Layer 2 of a small transformer language model trained on English Wikipedia (8 layers, counted from 0, width 64).
A neuron's activation on a vector x is GELU(weights . x + bias), where the dot is the dot product.

Input weights of the MLP neurons that the questions are about. A number n stands for (n - 500) times 0.0017.
n1 (bias -0.014): 144 799 545 500 325 304 642 388 612 858 450 386 820 571 736 605 629 514 726 607 428 434 487 778 229 733 591 525 744 526 689 665 302 594 541 645 415 617 328 337 405 394 658 487 447 535 455 309 662 644 199 486 483 454 454 501 449 378 530 586 493 386 498 397
n8 (bias -0.004): 585 401 449 484 390 510 622 495 443 603 429 583 478 430 429 412 674 534 647 459 488 465 456 596 565 429 501 659 406 599 422 519 406 431 488 496 367 611 558 575 372 443 666 643 335 570 557 485 537 530 552 544 522 446 233 441 452 605 548 595 492 345 697 585
n16 (bias -0.011): 447 514 570 642 726 407 333 700 598 443 524 551 511 671 534 416 465 330 458 429 282 286 675 542 599 621 426 327 598 433 446 528 362 530 585 559 396 631 391 719 413 398 574 464 638 615 592 543 486 579 451 476 377 628 789 542 452 567 348 627 715 276 530 336
n21 (bias -0.006): 646 541 505 659 435 402 307 592 614 761 532 249 224 492 313 261 496 718 504 595 395 296 591 547 772 486 404 418 589 599 451 454 455 732 583 445 501 508 533 541 505 450 746 409 565 413 667 322 316 330 596 364 427 360 480 422 514 337 467 502 796 647 468 669
n35 (bias -0.014): 615 277 313 590 596 507 400 530 510 552 580 318 531 629 436 310 507 424 437 406 596 375 670 729 649 596 507 429 380 554 563 355 627 612 544 633 328 324 603 151 577 477 669 363 564 423 503 472 459 465 574 536 385 340 287 464 725 565 630 533 525 195 664 411
n65 (bias -0.011): 271 405 642 400 692 323 369 519 485 580 437 352 574 362 695 417 533 312 693 543 547 525 569 487 243 719 756 385 485 497 415 702 616 404 488 761 472 718 667 745 463 429 561 291 684 674 495 610 651 23 250 625 325 700 508 553 636 550 458 401 471 374 383 689
n69 (bias -0.004): 505 223 555 495 537 645 594 490 562 640 504 427 564 322 720 607 394 668 694 438 572 514 626 512 714 569 476 524 643 569 384 552 443 595 200 501 408 792 482 547 587 410 347 392 570 615 468 452 419 537 617 475 336 271 522 580 389 789 388 515 552 435 406 344
n78 (bias -0.016): 224 734 374 513 495 336 239 398 546 427 461 657 610 770 613 456 316 347 538 588 282 581 519 579 554 812 425 385 600 347 772 534 185 529 391 625 333 679 408 554 567 515 505 641 640 610 612 467 637 213 285 396 280 966 697 535 447 523 602 470 757 339 420 731
n90 (bias -0.006): 516 548 271 443 580 440 443 500 454 466 419 455 714 680 786 330 122 383 940 385 580 402 492 445 582 717 596 515 434 415 856 520 551 571 520 616 659 619 176 339 531 420 723 556 771 763 502 431 414 681 528 756 556 241 483 387 662 682 343 604 453 429 237 675
n99 (bias -0.013): 567 517 515 387 381 396 486 601 578 552 339 494 664 472 453 524 443 631 439 385 783 476 466 586 533 630 501 457 525 443 368 521 400 760 370 619 431 679 633 413 664 400 581 511 618 627 337 675 574 469 512 547 391 892 487 490 597 628 346 563 252 465 453 558
n103 (bias -0.024): 327 502 476 524 469 433 443 585 442 587 436 455 568 597 391 276 561 627 483 386 351 566 594 532 590 503 592 559 483 573 372 554 427 659 416 689 429 278 465 500 610 469 569 445 625 437 554 414 457 473 401 616 454 627 345 343 474 456 589 502 521 602 638 604
n117 (bias -0.013): 526 451 290 432 590 355 509 551 348 472 456 406 508 547 557 433 354 646 571 396 646 518 588 537 605 311 629 499 573 489 594 759 436 533 404 596 471 611 604 695 705 296 500 579 621 585 548 411 481 441 446 505 411 431 418 527 505 617 488 320 484 455 547 331
n122 (bias -0.009): 641 419 606 590 452 545 497 460 420 445 397 376 331 203 200 466 541 692 512 457 662 659 693 698 424 450 422 483 473 489 798 597 485 566 421 455 443 555 664 625 658 455 508 534 620 615 597 497 555 708 243 380 495 494 356 455 464 370 340 449 644 765 299 637
n128 (bias -0.011): 587 491 582 597 658 400 660 565 478 560 400 550 591 640 482 491 593 522 609 493 709 307 454 718 593 429 464 567 542 513 462 377 491 615 317 593 351 405 407 531 692 373 552 442 502 504 468 568 438 446 523 559 319 749 388 537 415 523 622 479 518 537 490 638
n131 (bias -0.002): 159 582 652 523 467 556 269 624 633 484 504 588 303 503 305 508 550 613 702 237 493 563 561 555 436 298 413 208 385 590 567 567 436 552 615 476 293 301 443 541 451 521 867 629 545 524 578 244 329 387 487 634 410 625 725 434 462 543 414 615 840 704 516 645
n134 (bias -0.015): 398 527 502 489 325 287 530 500 525 559 373 427 485 536 458 554 636 473 543 527 565 512 513 524 405 469 497 494 576 445 557 388 565 547 535 403 619 282 352 373 569 430 532 452 497 431 552 437 518 521 452 560 526 577 603 543 450 488 688 456 547 600 346 667
n137 (bias -0.001): 380 679 459 524 500 426 472 460 410 451 410 651 472 605 417 531 553 453 340 496 415 685 502 543 690 485 446 505 336 591 603 533 341 357 343 429 320 594 486 582 548 653 512 619 530 558 293 483 756 454 92 516 339 547 502 598 795 530 461 452 780 485 406 481
n143 (bias -0.015): 344 637 449 830 456 523 420 376 487 625 499 221 497 662 409 434 512 523 303 686 546 615 301 279 280 479 645 367 693 445 604 444 442 649 466 445 580 621 625 416 580 465 476 314 544 717 486 506 364 424 325 780 386 560 688 454 332 568 544 250 610 661 412 545
n153 (bias -0.009): 535 392 287 327 499 256 170 594 270 432 501 291 673 625 320 426 493 522 526 455 398 437 611 592 595 371 565 466 875 566 687 426 649 546 681 623 451 354 438 718 588 605 477 632 532 686 569 344 623 561 476 384 396 521 526 432 501 463 605 701 349 399 630 382
n157 (bias -0.006): 291 528 438 493 693 492 602 447 555 476 325 662 778 559 637 400 436 528 721 378 394 450 418 634 432 653 509 547 458 636 711 387 216 466 539 570 172 792 391 727 499 501 590 874 590 684 604 434 473 420 401 444 504 409 546 361 319 476 543 561 885 422 339 491
n172 (bias 0.001): 404 682 526 550 390 215 287 471 282 481 515 474 425 523 581 605 727 405 716 518 477 320 438 604 597 492 475 470 558 453 728 406 577 544 587 804 289 330 459 511 519 470 797 424 416 719 459 460 616 571 320 610 322 527 458 556 664 564 354 697 440 286 408 546
n195 (bias -0.003): 492 510 420 423 480 445 485 549 643 487 517 262 575 584 464 562 434 412 502 387 630 383 626 426 630 423 394 412 697 489 380 356 388 592 367 460 426 277 811 443 615 469 546 674 820 420 362 414 404 463 466 441 539 773 663 558 639 548 580 385 351 306 632 532
n199 (bias -0.005): 480 548 591 408 569 591 360 566 268 546 304 387 467 310 386 428 502 333 520 625 510 552 672 631 593 538 423 514 294 721 493 445 448 483 623 472 383 392 622 952 238 345 572 532 526 849 413 599 688 797 381 679 449 408 263 429 534 684 821 454 480 355 522 362
n201 (bias -0.005): 374 427 572 556 530 341 393 516 606 516 521 478 598 662 340 377 239 688 628 434 304 361 481 435 658 479 604 445 820 824 626 517 505 508 472 486 566 751 278 348 506 491 394 581 475 526 428 267 336 232 540 469 440 531 602 387 662 596 496 533 435 349 855 694
n208 (bias -0.015): 665 286 420 572 499 292 282 401 511 493 513 189 504 581 493 425 723 638 402 467 534 461 599 409 773 311 521 514 554 557 529 384 489 719 452 529 201 534 375 421 714 406 719 626 686 629 503 333 611 536 565 503 369 562 368 584 396 423 539 448 648 524 483 737
n213 (bias -0.011): 336 534 686 711 595 556 633 540 534 457 405 609 513 454 431 481 400 637 484 532 320 560 580 328 382 743 616 437 639 583 381 410 431 597 466 664 393 657 518 651 438 427 558 520 567 618 621 443 456 630 437 490 530 587 599 462 260 494 198 297 566 679 262 441
n216 (bias -0.002): 467 194 821 673 466 381 581 515 468 424 443 607 552 449 770 283 223 311 447 327 234 674 765 294 369 495 597 502 672 673 458 413 429 545 524 498 538 543 371 467 590 470 534 587 380 704 485 314 582 426 355 570 325 490 312 419 536 686 451 433 458 554 881 610
n222 (bias -0.014): 268 344 733 416 613 322 454 445 485 440 423 442 406 326 564 432 388 487 725 384 627 665 620 776 588 283 461 348 576 510 306 276 474 524 614 531 524 275 693 481 612 487 634 426 393 610 443 401 690 577 611 647 449 654 656 635 574 642 398 697 400 429 339 479
n225 (bias -0.018): 421 581 863 537 338 284 425 523 699 655 350 630 612 608 266 134 570 503 355 540 689 454 354 690 667 853 514 365 436 452 789 547 330 530 294 367 570 630 243 530 523 433 589 633 726 564 418 348 551 226 298 434 478 585 589 458 874 757 460 517 695 218 553 619
n233 (bias -0.012): 451 633 644 251 308 164 506 473 643 605 437 469 503 478 725 191 677 657 950 383 559 668 617 540 715 339 552 402 713 502 605 652 229 743 426 896 562 468 707 412 524 550 615 635 387 559 535 373 522 475 460 513 304 493 313 545 399 352 423 475 351 371 325 603
n242 (bias -0.002): 430 250 601 545 365 467 707 489 400 361 428 341 741 633 241 461 770 520 281 674 642 537 402 354 516 765 602 471 779 624 818 445 531 515 515 306 556 456 590 384 663 542 475 500 597 797 473 430 400 549 537 492 329 417 461 290 552 482 581 439 549 246 735 522
n248 (bias -0.018): 313 540 560 527 472 372 344 532 455 441 483 257 434 571 680 429 533 301 448 689 577 573 511 330 386 476 555 578 860 729 594 495 660 492 645 408 453 335 615 518 543 406 618 477 665 728 502 523 586 627 449 596 297 535 456 459 534 502 604 555 590 260 381 555

Each question shows a token from some text and the vector x that enters the MLP there. A number n stands for (n - 500) times 0.011.

"3": 499 420 512 422 468 353 520 773 532 246 838 562 496 563 491 561 529 556 468 451 571 532 423 474 473 529 363 651 546 542 458 453 525 426 442 477 459 569 475 476 529 323 425 495 465 450 532 580 496 526 487 607 646 555 510 358 446 459 532 529 442 510 459 542
Which of these neurons fires most? n99

"\n": 464 389 441 406 428 373 573 800 582 406 800 534 488 556 518 554 481 615 463 434 519 505 442 478 455 554 412 613 588 569 434 480 613 365 400 502 430 549 445 500 525 282 401 502 405 454 530 526 566 524 433 610 675 471 527 563 407 518 524 519 528 495 420 479
Which of these neurons fires most? n69

" ensemble": 523 400 545 504 464 389 535 748 581 398 919 505 409 555 449 569 545 606 426 423 520 542 433 481 469 496 363 615 506 587 415 413 498 389 404 492 482 527 503 507 462 291 441 513 481 500 632 576 489 440 468 560 578 498 485 466 459 477 576 486 501 487 527 490
Which of these neurons fires most? n8

"th": 518 441 472 430 448 418 524 739 468 402 925 521 502 592 482 493 509 554 428 512 548 529 347 421 489 526 396 655 506 508 448 398 559 453 428 455 469 504 501 513 543 346 408 519 477 447 552 562 495 576 490 683 608 485 453 425 380 511 586 533 456 479 497 485
Which neuron fires most, and how strongly? n242, at about 0.71

"ch": 555 400 500 403 458 421 526 720 539 412 926 498 536 612 478 575 485 565 473 478 549 488 467 503 513 507 333 692 445 514 465 445 542 414 468 522 488 493 494 475 465 303 402 520 511 433 537 513 457 482 572 598 606 439 463 493 339 508 563 513 449 489 523 453
Which of these neurons fires most? n35

"'": 461 428 531 353 438 374 512 728 477 411 888 545 463 530 532 591 409 617 523 439 580 583 415 494 540 482 299 574 472 544 453 427 584 361 443 486 488 540 511 487 517 337 467 515 454 404 535 531 517 519 473 692 580 488 502 484 458 534 516 569 456 449 502 513
Which of these neurons fires most? n222

"Re": 567 512 456 363 416 361 561 681 498 451 883 512 452 512 506 481 507 632 467 502 555 582 358 567 470 469 416 622 487 581 408 418 497 464 417 478 513 498 466 498 502 344 404 475 454 453 578 505 546 502 453 651 739 475 460 479 509 399 577 505 471 472 472 478
The three highest activations, in order: n8, n134, n103

" double": 523 391 496 446 458 349 563 711 499 390 913 524 384 526 524 484 470 627 483 461 512 582 404 478 487 446 378 668 500 612 443 429 557 438 403 505 467 502 586 499 494 349 465 540 460 438 536 556 508 535 479 607 637 462 477 470 567 406 515 466 511 492 432 487
The three highest activations, in order: n8, n117, n248

".": 442 472 444 478 396 372 506 770 516 290 904 496 496 581 528 603 478 595 485 467 541 548 490 527 501 524 384 615 484 431 517 424 520 420 441 521 461 488 471 501 432 348 404 480 441 479 558 583 533 538 475 598 621 478 517 501 426 486 590 538 470 433 504 471
Which of these neurons fires most? n153

" |": 443 398 476 463 454 396 528 719 490 280 883 506 477 575 526 549 457 571 455 453 518 562 451 492 501 508 396 641 503 558 458 431 513 342 435 457 467 529 496 507 528 362 394 483 456 529 524 559 686 493 452 603 616 471 515 547 438 425 529 526 525 534 498 476
The two highest activations, in order: n137, n248

"4": 507 421 494 417 492 367 519 773 513 243 873 520 521 580 498 537 550 548 471 451 578 534 477 461 481 513 377 628 510 529 458 449 537 395 483 476 456 527 475 469 507 350 437 498 482 464 555 583 508 517 498 587 675 507 498 380 443 450 530 537 449 526 438 504
Which of these neurons fires most? n153

",": 389 445 462 425 542 426 500 748 465 354 930 561 482 571 523 550 460 581 483 454 530 599 441 518 502 537 425 633 510 478 523 490 518 344 471 484 484 518 497 510 491 305 385 481 433 488 529 538 517 490 413 634 601 464 488 537 420 468 564 471 494 477 482 497
Which of these neurons fires most? n117

" including": 442 392 545 485 481 347 560 726 526 390 933 527 456 579 553 557 479 556 494 424 541 569 408 514 408 535 394 556 558 556 428 432 477 374 458 485 460 538 519 505 485 336 450 471 415 560 604 573 524 419 383 628 546 515 504 508 490 434 514 543 478 491 486 490
Which neuron fires most, and how strongly? n65, at about 1.5

"U": 624 510 494 400 444 358 529 741 498 303 885 496 526 544 506 597 513 556 495 447 576 585 465 540 458 467 320 580 534 540 403 461 551 394 468 499 447 519 481 439 478 376 373 393 467 525 558 551 556 444 503 582 621 533 522 477 417 466 470 524 481 492 466 537
Which of these neurons fires most? n99

" ": 451 400 490 459 446 339 524 751 480 396 795 522 516 598 488 525 431 576 455 430 536 556 385 519 480 570 388 636 537 562 482 459 522 400 423 453 464 595 494 480 518 320 396 501 503 516 595 532 497 497 429 617 800 489 483 497 388 400 504 504 505 502 483 519
Which neuron fires most, and how strongly? n201, at about 0.72

"0": 480 387 499 441 468 404 523 798 504 299 820 540 506 586 499 514 515 613 460 413 580 555 396 461 468 535 408 632 501 582 427 470 579 414 429 456 426 583 411 510 539 290 397 494 462 457 547 559 460 498 467 632 638 522 529 387 481 482 510 531 467 544 491 549
Which neuron fires most, and how strongly? n201, at about 1.2

" Ho": 600 394 431 363 452 323 520 744 427 450 844 502 472 575 541 570 543 632 482 481 584 523 360 494 580 557 392 637 507 548 412 422 428 474 452 402 503 558 442 440 546 334 426 527 409 463 506 532 508 547 487 651 677 480 499 513 433 468 482 483 479 498 482 518
The three highest activations, in order: n208, n8, n69

"-": 432 468 509 362 442 338 513 774 510 392 857 537 539 591 471 541 466 573 438 488 549 544 387 536 477 550 382 612 489 535 485 453 522 346 379 388 473 565 487 492 466 347 409 501 493 538 569 494 549 515 433 618 691 498 492 498 470 516 541 486 535 488 517 483
Which of these neurons fires most? n225

" produced": 466 367 590 458 464 332 580 748 559 378 938 514 433 563 550 533 504 515 454 455 500 521 453 492 443 545 403 583 567 536 443 439 467 356 498 494 466 536 532 496 457 371 479 487 439 479 631 548 515 496 434 614 554 536 507 454 483 420 554 474 427 500 464 536
Which of these neurons fires most? n216

" takes": 458 408 503 391 444 336 574 728 546 475 951 485 404 547 558 532 445 578 533 486 509 535 395 509 462 498 417 588 471 583 401 447 475 446 504 497 503 487 507 505 530 350 483 495 448 485 594 496 560 577 453 624 570 488 489 462 376 377 474 554 458 526 541 476
The two highest activations, in order: n222, n8

" All": 565 431 517 400 419 385 545 720 509 409 943 474 458 535 531 495 521 584 521 535 577 537 360 530 499 491 449 580 532 506 492 457 578 474 372 507 507 487 511 527 496 341 381 440 442 475 591 490 573 447 451 607 610 524 468 489 422 355 510 548 488 471 437 469
Which neuron fires most, and how strongly? n233, at about 0.56

"ni": 577 473 481 423 460 408 477 760 560 399 860 485 471 582 493 594 485 537 411 428 558 577 405 498 462 498 373 650 472 557 374 432 534 394 412 429 427 495 481 492 524 269 434 623 518 472 504 578 515 519 433 665 609 521 465 443 485 532 549 489 448 517 525 510
The two highest activations, in order: n195, n99

")": 471 432 497 464 490 436 463 803 546 323 891 525 432 613 481 526 481 549 437 435 518 564 482 467 493 557 355 590 470 533 430 406 550 400 499 504 416 507 460 481 495 324 455 502 446 459 544 536 538 550 478 600 645 447 499 517 400 483 618 542 503 555 456 476
The three highest activations, in order: n16, n131, n35

" USA": 605 429 549 451 462 338 540 768 488 293 863 543 452 544 460 578 455 576 440 453 589 526 468 480 485 531 324 635 536 544 482 432 550 388 472 517 457 555 457 502 463 352 495 419 454 535 604 601 526 482 506 575 537 434 524 520 384 465 551 463 487 466 435 533
Which of these neurons fires most? n128

"ology": 478 462 550 490 452 360 557 691 592 408 936 487 423 559 407 539 524 570 453 453 489 541 448 491 510 488 321 621 549 514 431 433 538 395 439 544 509 541 498 535 440 328 392 465 482 518 606 595 487 463 441 607 599 516 479 448 423 479 597 506 470 473 485 481
Which of these neurons fires most? n16

" an": 474 345 477 521 418 367 518 825 537 513 828 513 513 553 511 472 466 584 458 454 582 547 300 492 457 519 415 626 483 560 465 458 576 446 466 502 407 543 502 546 505 288 483 527 399 449 536 549 549 507 358 653 642 506 454 436 407 459 550 511 467 530 492 506
Which neuron fires most, and how strongly? n8, at about 1.5

"le": 538 497 474 433 464 343 473 768 575 395 879 496 453 596 474 580 502 635 441 445 554 546 435 560 488 474 380 679 486 491 390 432 535 476 374 502 471 473 483 480 463 273 424 563 500 465 511 590 538 496 478 583 614 502 487 450 475 479 593 505 474 451 476 453
Which of these neurons fires most? n195

" of": 394 449 554 411 493 337 544 736 474 428 932 497 500 565 534 559 479 572 475 481 573 530 387 498 488 506 432 582 524 510 422 449 538 391 420 503 486 532 509 522 486 305 406 444 436 493 568 582 593 449 466 649 580 516 513 540 480 410 526 520 478 463 444 451
Which of these neurons fires most? n65

" to": 406 463 504 445 471 300 481 766 462 447 904 530 458 603 509 547 485 634 525 474 555 530 329 514 475 531 379 631 469 500 484 428 538 471 521 524 463 503 469 468 478 334 440 440 416 504 552 563 519 476 462 647 571 463 526 555 382 391 546 524 496 510 477 527
Which neuron fires most, and how strongly? n172, at about 1.2

" were": 424 438 467 450 530 378 537 756 534 459 887 549 471 595 545 537 485 612 499 428 537 512 361 545 426 564 409 633 510 563 471 407 489 392 430 524 380 489 507 495 470 327 460 516 447 499 604 556 558 512 383 633 578 456 489 446 446 351 572 514 485 505 515 475
The three highest activations, in order: n157, n1, n128

"ura": 577 487 459 483 516 412 529 816 557 402 855 503 417 560 481 666 467 585 439 420 573 589 417 495 435 445 351 601 505 563 359 435 513 446 404 474 415 465 450 535 514 271 417 530 516 513 496 599 519 445 468 612 576 534 497 438 510 493 517 487 469 473 505 514
Which of these neurons fires most? n195

"1": 491 454 513 414 484 403 517 730 508 276 861 521 543 592 493 554 525 613 496 448 553 516 446 458 455 552 402 648 522 545 480 445 541 365 452 455 487 571 458 476 527 323 358 485 498 482 550 530 477 501 455 617 672 530 497 365 441 446 528 548 456 526 454 508
Which of these neurons fires most? n201

":": 389 400 532 434 471 361 574 762 463 306 890 547 505 573 566 577 452 555 453 433 531 616 486 522 493 475 415 622 515 483 457 472 512 372 444 464 480 525 482 495 462 357 425 488 429 520 548 563 557 484 439 657 593 458 451 545 428 515 534 524 509 491 466 492
Which of these neurons fires most? n216

"s": 475 458 474 415 432 392 477 707 560 426 969 519 477 610 495 546 470 518 468 450 507 541 403 503 468 483 391 629 519 532 426 462 513 428 472 506 481 472 454 453 464 338 364 546 531 524 600 534 500 504 468 662 574 523 507 468 391 451 583 533 482 503 531 448
Which of these neurons fires most? n153

" year": 463 515 561 492 506 366 531 760 506 388 923 517 487 555 448 546 519 654 468 442 521 556 465 432 513 518 361 631 569 551 476 427 498 417 407 527 484 521 484 497 419 374 372 472 485 452 588 518 531 562 480 573 602 480 478 416 393 435 563 450 506 464 427 485
Which of these neurons fires most? n213

" treat": 529 389 520 403 423 392 513 791 628 489 898 538 408 555 560 561 440 563 501 427 526 530 395 489 494 484 354 633 478 597 475 426 506 446 466 474 471 465 479 519 464 336 454 540 551 447 544 510 521 495 483 618 625 494 471 398 447 377 526 513 424 479 487 567
Which of these neurons fires most? n195

" Santa": 597 468 453 409 406 336 488 718 510 393 842 483 413 527 496 526 504 510 519 497 625 658 476 541 518 496 351 595 516 483 446 466 541 428 466 462 541 530 433 464 451 275 400 512 492 529 582 659 577 461 365 633 601 492 463 481 511 402 479 435 461 563 497 536
The three highest activations, in order: n122, n134, n117

" height": 482 442 468 472 432 415 598 767 420 362 886 535 412 582 482 499 492 599 452 477 450 553 456 469 500 538 398 582 532 620 399 475 480 405 398 501 501 501 520 492 391 367 407 558 526 494 627 584 476 562 441 615 629 526 457 427 413 422 534 495 503 554 489 490
The three highest activations, in order: n213, n103, n8

" star": 524 410 527 463 387 379 622 838 533 408 897 541 406 614 558 547 427 560 444 451 503 551 472 438 497 494 397 594 499 582 386 444 484 438 404 432 484 496 459 528 436 351 478 513 488 520 617 506 490 476 488 582 580 514 490 487 491 434 544 477 467 508 451 531
Which neuron fires most, and how strongly? n216, at about 1.1

"er": 538 416 486 424 440 379 544 764 559 398 930 492 475 612 502 532 462 549 437 493 543 547 459 504 460 471 422 666 453 477 434 449 596 468 397 481 449 491 493 518 459 301 438 508 477 473 579 579 494 471 534 597 604 450 481 482 430 453 611 506 480 458 453 489
Which of these neurons fires most? n35